Layer 3 of a small transformer language model trained on English Wikipedia (13 layers, counted from 0, width 96).
A neuron adds its activation times its output weights to the MLP's output. To switch it off is to set its activation to zero at one token and run the rest of the model.

Output weights of the MLP neurons that the questions are about. A number n stands for n times 0.0046.
n27: -31 -23 -34 1 13 -29 30 16 -12 45 -26 -26 -17 -36 -36 36 24 -17 2 16 -42 14 18 -30 -40 20 8 -71 -36 19 -4 -25 -5 -7 11 -40 36 -17 45 9 -3 -46 -5 31 -4 -10 -4 10 6 -1 36 4 -24 22 37 -29 -16 10 12 14 17 36 21 -25 1 -7 26 -12 -9 28 0 2 2 -39 -15 -60 -42 -39 24 11 42 -38 -15 -16 -38 -49 7 30 5 -7 29 -43 29 -13 -28 -4
n31: 18 44 -21 -3 -7 -39 10 1 7 -30 -31 -2 18 0 42 10 0 -30 -12 12 51 10 14 -25 20 24 -17 19 4 2 -1 17 34 46 -9 26 6 -20 12 -15 -29 -23 6 -43 -6 -1 18 1 -34 -25 -11 15 -16 6 8 -35 -10 39 21 -29 7 31 1 15 -38 12 17 -11 40 11 -11 -7 24 -54 18 82 -27 42 32 2 -12 92 18 -32 6 15 -36 -34 2 -17 -39 13 0 -3 -8 -11
n33: -48 0 27 -13 4 17 -33 10 -10 16 -14 21 -27 -25 -8 23 7 -11 1 -12 24 -31 -4 3 -13 -31 -35 -42 -21 -25 -29 1 -18 5 -12 -37 34 32 -1 2 -24 -26 34 23 -14 -3 -35 -39 7 -20 -26 30 6 -49 51 18 15 9 -5 -46 4 -3 29 3 -21 9 -35 9 36 -25 0 -9 1 24 6 -64 -4 -32 -4 20 40 -21 -25 -10 -13 -2 -1 -36 -17 -2 12 -52 26 38 -25 13
n36: 16 -4 14 -37 0 9 0 36 -14 10 19 -26 14 -4 -52 7 -21 -6 -14 -55 -47 -26 -26 16 -32 1 -25 30 -20 -12 -38 14 -4 -4 -24 19 -27 41 -25 -10 -25 14 -17 -19 26 -22 73 3 0 -6 48 4 23 -3 -11 -2 -8 24 9 20 15 19 62 -59 13 -23 7 -13 -52 -27 36 40 -5 -48 -25 -8 6 -59 15 -5 -9 -45 22 -5 0 -8 -26 28 12 17 15 28 25 -25 19 3
n66: 37 -14 -32 -11 29 -14 59 1 -58 10 -1 -58 -30 -28 -12 23 14 -19 -2 -41 22 14 -21 -17 20 -3 23 1 61 9 -56 33 63 -37 3 1 9 5 -4 -22 -13 14 14 17 34 -37 31 -7 -18 -16 6 11 23 -13 23 -16 8 1 -29 5 -15 6 -39 -2 -25 13 12 24 -6 -1 4 3 -19 -11 24 53 1 -18 7 -17 23 -55 39 -6 9 -47 46 -39 -23 -10 -16 13 12 -28 -50 -6
n76: -17 12 25 -30 -36 9 11 -34 -26 -29 20 0 3 53 12 -1 4 19 32 1 4 -21 -19 6 -14 -45 -17 -15 -12 -5 3 -10 0 -18 -24 13 15 28 20 -16 61 26 62 -27 -12 24 -21 -2 -33 -32 -13 -41 10 -16 -66 -5 7 27 -20 -4 -8 15 34 13 9 -5 -45 -2 13 7 -11 25 14 -5 -17 -31 -3 5 -2 44 4 14 9 25 -32 32 35 17 5 34 -23 47 9 -15 -12 -9
n90: 16 -23 14 19 19 20 -32 -30 31 19 -7 -17 -6 -8 29 -2 2 -40 10 -5 16 13 -8 -1 -39 16 13 -22 10 -22 -20 -3 23 -18 -14 -8 13 -4 -4 -5 -12 -27 -55 19 -41 -13 24 21 -11 2 -8 17 3 -19 33 5 -21 -6 -6 15 -20 -21 14 11 0 28 -27 15 10 -29 2 0 -11 20 -7 -22 9 29 25 14 19 -19 -2 17 16 -42 37 -30 -40 -12 31 10 8 16 2 22
n114: -24 -15 25 28 41 -6 4 21 -10 -23 -21 14 7 -6 10 15 0 38 -3 21 30 19 14 -23 1 17 33 20 -21 17 -19 51 -7 36 -19 5 29 6 -5 -31 18 18 33 -50 10 -16 18 12 -3 4 -30 -5 24 11 -37 30 -29 17 -68 25 -28 95 -31 32 -5 -2 4 -32 11 76 -2 13 6 -10 31 15 15 18 -22 10 -17 4 -1 -11 -25 47 -15 -52 -17 -33 14 -18 -45 8 1 -7
n139: 15 11 -7 16 4 -22 2 23 36 33 -40 20 -66 3 -60 -10 -20 -16 11 -70 -67 -64 -38 23 8 46 2 17 -42 32 -13 -31 4 -60 -25 -7 -12 39 -15 33 20 -10 -36 -17 6 20 3 0 -15 -36 -20 -1 -20 -3 -9 11 7 -17 -24 -25 -1 9 23 -14 48 -11 -8 -8 9 -13 23 26 -4 6 -24 17 -14 -37 21 -16 1 -72 11 4 -31 0 -20 -1 -2 -3 -8 -31 41 -17 19 23
n146: -20 47 -13 -17 -19 0 18 23 31 6 -15 21 8 12 7 4 -8 -14 80 -46 -19 -33 -9 -5 -17 28 -14 13 -15 -45 -24 24 -50 4 49 20 10 22 4 37 17 -9 -60 18 25 13 14 16 16 -9 37 -9 -45 14 -13 -10 9 -12 0 -44 15 -6 28 -19 -17 -2 21 -24 -23 -17 0 11 -15 -5 -9 -12 1 -36 24 -4 6 -5 1 -31 18 -16 -3 7 32 8 -27 -41 37 20 -1 -16
n148: -31 22 9 21 0 59 -19 -28 -29 0 47 0 48 -6 4 8 -21 -19 -6 -11 43 24 6 3 -21 -17 -42 2 3 21 3 0 27 -2 12 33 16 -74 6 -45 21 -35 10 -24 37 -2 3 26 -26 -5 2 -4 -20 -24 -2 -23 21 19 15 10 3 8 -64 -8 5 -11 -13 5 6 11 -6 3 11 20 25 65 2 54 47 -35 -47 26 2 5 -13 13 -1 9 17 -64 6 -32 -27 -2 -7 -4
n151: 47 -20 -39 29 7 -1 5 45 -2 17 16 0 26 -3 18 6 7 -25 -22 -4 -36 -18 -43 21 -26 -18 18 -15 -11 56 14 -16 36 -25 11 15 -22 22 -19 -8 -32 22 -2 -15 -36 32 10 -11 -21 -5 20 8 3 -18 0 2 -26 -38 1 -12 -4 23 -4 -17 -9 -24 -20 -21 -13 -2 -32 0 -40 20 -11 -31 6 -30 -3 -11 -23 4 33 1 -18 -6 -5 16 28 22 -14 -3 4 3 -3 -7
n170: 33 14 -12 -13 -8 17 8 5 19 -5 23 -6 7 2 0 15 -2 19 8 -38 5 -1 -4 1 -4 15 29 -14 12 -35 -51 -15 33 -47 25 8 -3 18 -4 -19 -8 37 9 1 -5 -32 -8 -4 -23 8 -7 6 -5 -15 -11 39 0 6 -13 13 -17 -2 -12 -15 -18 1 9 1 16 7 4 -18 -9 14 -16 -8 30 5 -1 -9 13 13 15 2 -7 6 14 -8 13 7 -21 -13 16 24 -48 -10
n173: 17 -32 -21 51 3 -7 18 -20 -34 -21 -25 -19 54 26 3 -21 27 -20 -17 34 -3 21 12 -29 -9 -28 3 8 5 10 13 -18 0 -25 21 -7 9 -8 -21 27 -12 -12 -11 -10 -2 -10 0 0 -18 28 -13 25 32 -18 -7 42 -13 -45 6 -15 -64 -4 21 -21 10 -18 -30 19 -10 -21 23 -29 -17 -2 -23 1 -34 15 -1 2 -32 73 -37 -4 -13 16 -2 -44 4 0 3 25 10 11 -25 -19
n178: 1 1 -21 -9 -11 18 -7 -17 3 -22 46 11 23 -13 46 -31 -16 26 6 34 24 40 12 40 19 -28 -4 13 -34 -4 -20 -6 -32 47 40 4 2 1 6 8 -19 57 8 20 28 -23 -14 21 -17 -1 19 -3 -6 -17 -24 16 -25 64 16 0 15 24 -40 16 -31 2 38 -5 2 8 -14 -25 -26 -9 8 -65 -34 34 14 12 9 13 2 14 -46 16 -10 7 -1 10 -39 -10 -52 7 -21 17
n182: -20 5 -5 8 21 -7 28 14 -16 -10 -6 -44 30 -42 -5 10 16 4 5 19 -19 -1 -25 -9 14 12 9 -17 36 -61 3 -17 26 -39 28 9 5 14 5 35 -11 -23 2 15 -28 -32 8 19 14 19 -3 -25 0 8 27 31 24 -19 -9 -45 8 -50 -13 -4 13 -5 -7 13 28 -26 -35 -35 -17 24 -24 -61 22 -22 -3 40 -8 -5 6 9 12 -15 6 -36 21 22 -15 -17 4 -14 -13 29

Each question names a token from some text and the token that comes next. It shows the activations a of the neurons there, in the order above. A number n stands for n times 0.13.

Then comes g, the gradient of the next token's log-probability with respect to the MLP's output, scaled to length 1. A neuron's effect is roughly proportional to its activation times (output weights . g). A number n stands for n times 0.0042.

"-", then "1"
a: -4 4 -3 1 4 0 0 0 0 0 0 -1 0 1 2 -3
g: 30 2 1 -50 0 28 6 15 12 26 11 41 24 -26 -37 -10 -30 7 -16 -25 -25 -11 -15 17 -8 -2 20 11 -35 4 1 11 -6 -31 54 23 2 -37 -15 -19 29 23 41 -4 50 9 -30 -18 4 -25 42 8 -2 -5 39 -3 13 45 -12 -33 -50 9 26 -25 5 7 -4 -27 -45 13 30 10 -34 30 42 0 12 -44 0 -1 -15 12 25 -23 -10 -23 0 46 -16 -8 13 10 -34 -24 27 9
Which neuron, switched off, lowers the next token's probability most? n182

" ", then " |"
a: 0 42 3 0 0 1 0 -1 1 1 0 0 0 0 2 -2
g: 20 5 33 -22 -5 21 -2 -22 -18 -9 -32 -10 -7 24 9 18 -18 -13 -5 8 13 28 12 -1 -12 -12 -19 -45 -39 21 28 43 -40 2 40 -7 21 58 27 3 -33 18 -33 15 -6 3 19 -2 9 24 4 -27 11 17 16 9 -76 11 5 35 -40 -2 -7 25 45 35 36 -9 10 -1 15 -8 42 8 2 12 30 -7 -5 36 -17 2 -39 41 -11 0 -33 18 -10 27 2 -5 43 12 46 -12
Which neuron, switched off, raises the next token's probability most? n31

" n", then "am"
a: 0 0 0 0 -1 0 0 0 -69 0 2 0 0 0 2 -1
g: 18 21 4 -6 -19 -26 4 -10 -13 9 11 11 -1 40 27 -11 -18 17 15 -19 -20 -15 9 -29 22 32 -6 -4 9 -26 -24 4 -13 42 4 -44 32 -24 -7 -3 21 13 21 -17 19 -2 23 -5 20 46 4 -21 -60 14 -18 -25 -4 -7 -1 -9 21 -14 42 56 11 4 -57 4 -4 25 -12 -90 16 14 -44 38 10 -36 5 18 13 -18 -7 42 18 -25 20 9 9 2 20 20 -3 31 29 -28
Which neuron, switched off, lowers the next token's probability most? n139

" f", then "em"
a: 0 12 0 -6 0 2 1 0 0 -5 1 0 0 2 0 -4
g: -2 31 12 33 3 22 -40 -4 -49 -15 31 6 -4 5 -34 17 22 -43 -4 -15 45 -53 36 10 19 -5 -38 20 -15 -8 10 19 27 4 -33 -31 -12 -3 57 -21 5 0 12 -39 -6 8 20 -6 -8 11 5 -52 30 -3 -3 10 -36 29 5 -21 31 32 -15 -9 -24 -9 33 -10 -64 -18 1 5 -15 -28 -11 21 17 -18 5 44 -53 -6 2 -6 -2 32 8 -1 23 -15 -2 -20 1 19 -36 -24
Which neuron, switched off, lowers the next token's probability most? n31

":", then " "
a: -5 2 0 0 0 0 0 0 1 1 3 -1 3 0 18 0
g: 3 -2 -3 -14 29 8 -19 -7 -39 5 -1 -17 6 -9 -6 56 23 29 -5 -14 -7 8 17 21 29 -20 -21 -3 34 59 20 -7 13 13 -25 1 0 46 -8 -18 33 21 11 -7 23 21 9 -11 37 -29 3 0 10 54 22 -38 45 34 -18 -2 28 -3 10 -46 -11 10 -13 -17 -34 -4 -51 -38 11 13 30 -7 7 3 9 -13 -41 -12 -26 -22 45 -10 -48 26 19 -5 -3 -7 45 -31 4 42
Which neuron, switched off, raises the next token's probability most? n178

"e", then " t"
a: 0 -1 1 1 3 0 0 0 1 1 3 1 1 -1 -1 -13
g: 2 -3 9 -17 13 -5 17 5 -11 -2 -30 11 33 -41 -14 8 -1 -4 -10 10 33 -13 -6 -8 -58 20 55 -13 -3 25 49 -21 19 -7 6 -8 -41 22 -16 25 -15 -16 6 -37 46 29 9 -7 42 -23 -8 25 -29 17 -47 16 54 -15 20 -22 12 14 20 26 -25 -4 -5 7 57 -26 47 21 -41 11 -33 28 27 38 -13 42 -9 6 23 12 -4 -6 -35 -1 -7 -24 -29 -2 2 9 11 12
Which neuron, switched off, raises the next token's probability most? n182

"est", then " the"
a: -3 -1 -5 -1 -1 5 0 0 2 0 -1 1 0 0 -2 -6
g: -7 -13 84 17 -46 -6 -1 -13 8 12 16 -21 21 2 15 3 -24 8 28 20 3 10 -42 -30 -33 9 1 -44 -26 11 -8 -2 -7 0 30 22 -4 15 -3 22 17 10 -4 -21 11 26 1 -2 23 -16 -61 -32 -33 1 -32 -30 -8 10 -26 -27 -18 3 24 -14 24 24 -25 20 46 47 -6 17 67 4 29 -14 33 -20 -7 -13 3 -12 5 -6 -33 47 -10 -21 -15 -2 -41 -3 -9 -28 18 -26
Which neuron, switched off, lowers the next token's probability most? n76

"ing", then " in"
a: -1 0 -3 2 1 0 -1 1 -2 -4 14 2 -1 -1 -1 -6
g: -17 6 -16 22 23 32 8 2 29 18 7 -10 26 68 -1 -32 7 -39 -35 25 8 -3 -9 2 50 14 18 -1 -1 33 -16 15 15 11 -8 22 -27 -10 -22 -33 13 1 34 2 -4 -42 -4 3 -25 -2 32 26 25 -14 5 -2 -22 20 11 5 70 -12 10 40 -9 -52 11 15 42 20 -48 -2 26 -1 8 -1 10 50 -12 26 -18 12 -35 38 -7 -13 -39 -26 -22 -19 -12 34 -2 5 -26 -25
Which neuron, switched off, lowers the next token's probability most? n148

"1", then "-"
a: -5 1 -9 -2 3 -2 -2 1 -1 0 0 0 -1 0 -3 -11
g: -7 -11 -1 -34 -16 -45 19 -13 22 23 -44 1 -1 -22 -8 19 -12 -6 36 33 0 -28 -25 9 -32 -8 19 -1 31 17 8 -22 14 -3 -45 45 -26 66 -39 41 -32 2 16 5 -17 -16 -22 19 -24 29 15 -13 -33 8 -34 -44 16 36 -27 37 -15 18 -30 -22 -9 5 1 -9 -3 13 -27 37 -40 -39 11 -2 23 14 2 -5 18 31 5 8 23 5 7 -7 16 -24 -55 4 0 47 -7 -13
Which neuron, switched off, lowers the next token's probability most? n33

"all", then "er"
a: 0 0 -1 1 0 -1 -1 -1 -1 3 2 1 1 -2 -1 -11
g: -31 42 21 10 21 -25 31 -22 10 9 41 -4 13 -11 12 20 -34 20 -47 -3 1 7 49 23 -17 -5 43 7 -5 20 4 10 30 3 -30 -16 -13 10 11 -38 49 23 36 -11 -16 32 2 -6 -28 -58 -19 21 -20 -6 -20 9 -15 2 -49 -3 -39 25 9 -24 -23 -37 12 10 32 -19 -8 -6 61 20 18 3 49 23 -30 15 10 -8 -6 41 -25 -1 2 2 -1 1 -29 -2 21 -35 25 -5
Which neuron, switched off, lowers the next token's probability most? n182

" d", then "es"
a: 0 21 0 0 -1 0 1 0 -13 2 -1 -1 -1 0 -1 0
g: 17 31 8 26 33 -6 6 -13 -1 49 34 15 -7 2 -18 44 -42 31 9 -14 -13 -23 -8 -47 16 1 -21 -14 -13 7 13 33 37 -5 25 42 -10 -15 -16 -52 -2 -11 1 -34 39 7 -29 24 4 -1 45 2 -7 21 28 -44 -7 16 9 -4 -32 18 -4 39 -28 28 25 -33 9 13 39 -10 -1 -2 3 20 -30 -5 -39 26 -32 18 -7 -38 6 -6 54 14 32 -6 22 -32 35 -6 18 12
Which neuron, switched off, lowers the next token's probability most? n31

"?", then " The"
a: 1 32 1 1 0 1 4 1 1 -1 3 -1 2 2 -5 2
g: 56 -20 7 9 18 16 -25 -3 -21 5 20 6 17 -21 -29 1 9 -19 7 -11 7 17 -29 -19 34 5 -6 8 35 -24 14 34 19 7 12 -27 53 -10 3 -2 -31 -36 43 6 6 -31 -7 46 24 -29 -47 -45 27 -6 19 -15 -6 8 40 -54 25 -1 15 -14 16 -24 -10 -65 37 -33 0 -4 -9 10 -30 30 8 -9 9 -14 -20 -6 5 37 -16 50 -1 -51 -20 -17 -15 -12 -14 7 6 -3
Which neuron, switched off, lowers the next token's probability most? n31

" in", then "ter"
a: 1 1 0 -19 0 2 0 0 0 0 -2 1 0 0 -1 0
g: 0 -2 6 49 -21 -39 28 -7 35 -8 -24 25 -21 49 20 7 -19 24 28 26 9 12 7 -3 8 -27 -2 15 -2 -28 27 24 -16 13 -35 -12 -18 28 -1 -15 12 19 -30 18 12 13 -24 -7 36 26 42 -40 -26 -52 4 -64 2 21 -62 35 14 -30 -22 46 -16 -17 26 5 13 6 8 17 12 20 -32 -9 -9 23 -28 -19 -31 3 -19 15 19 4 -40 -21 -18 8 -3 -21 1 11 -35 32
Which neuron, switched off, lowers the next token's probability most? n36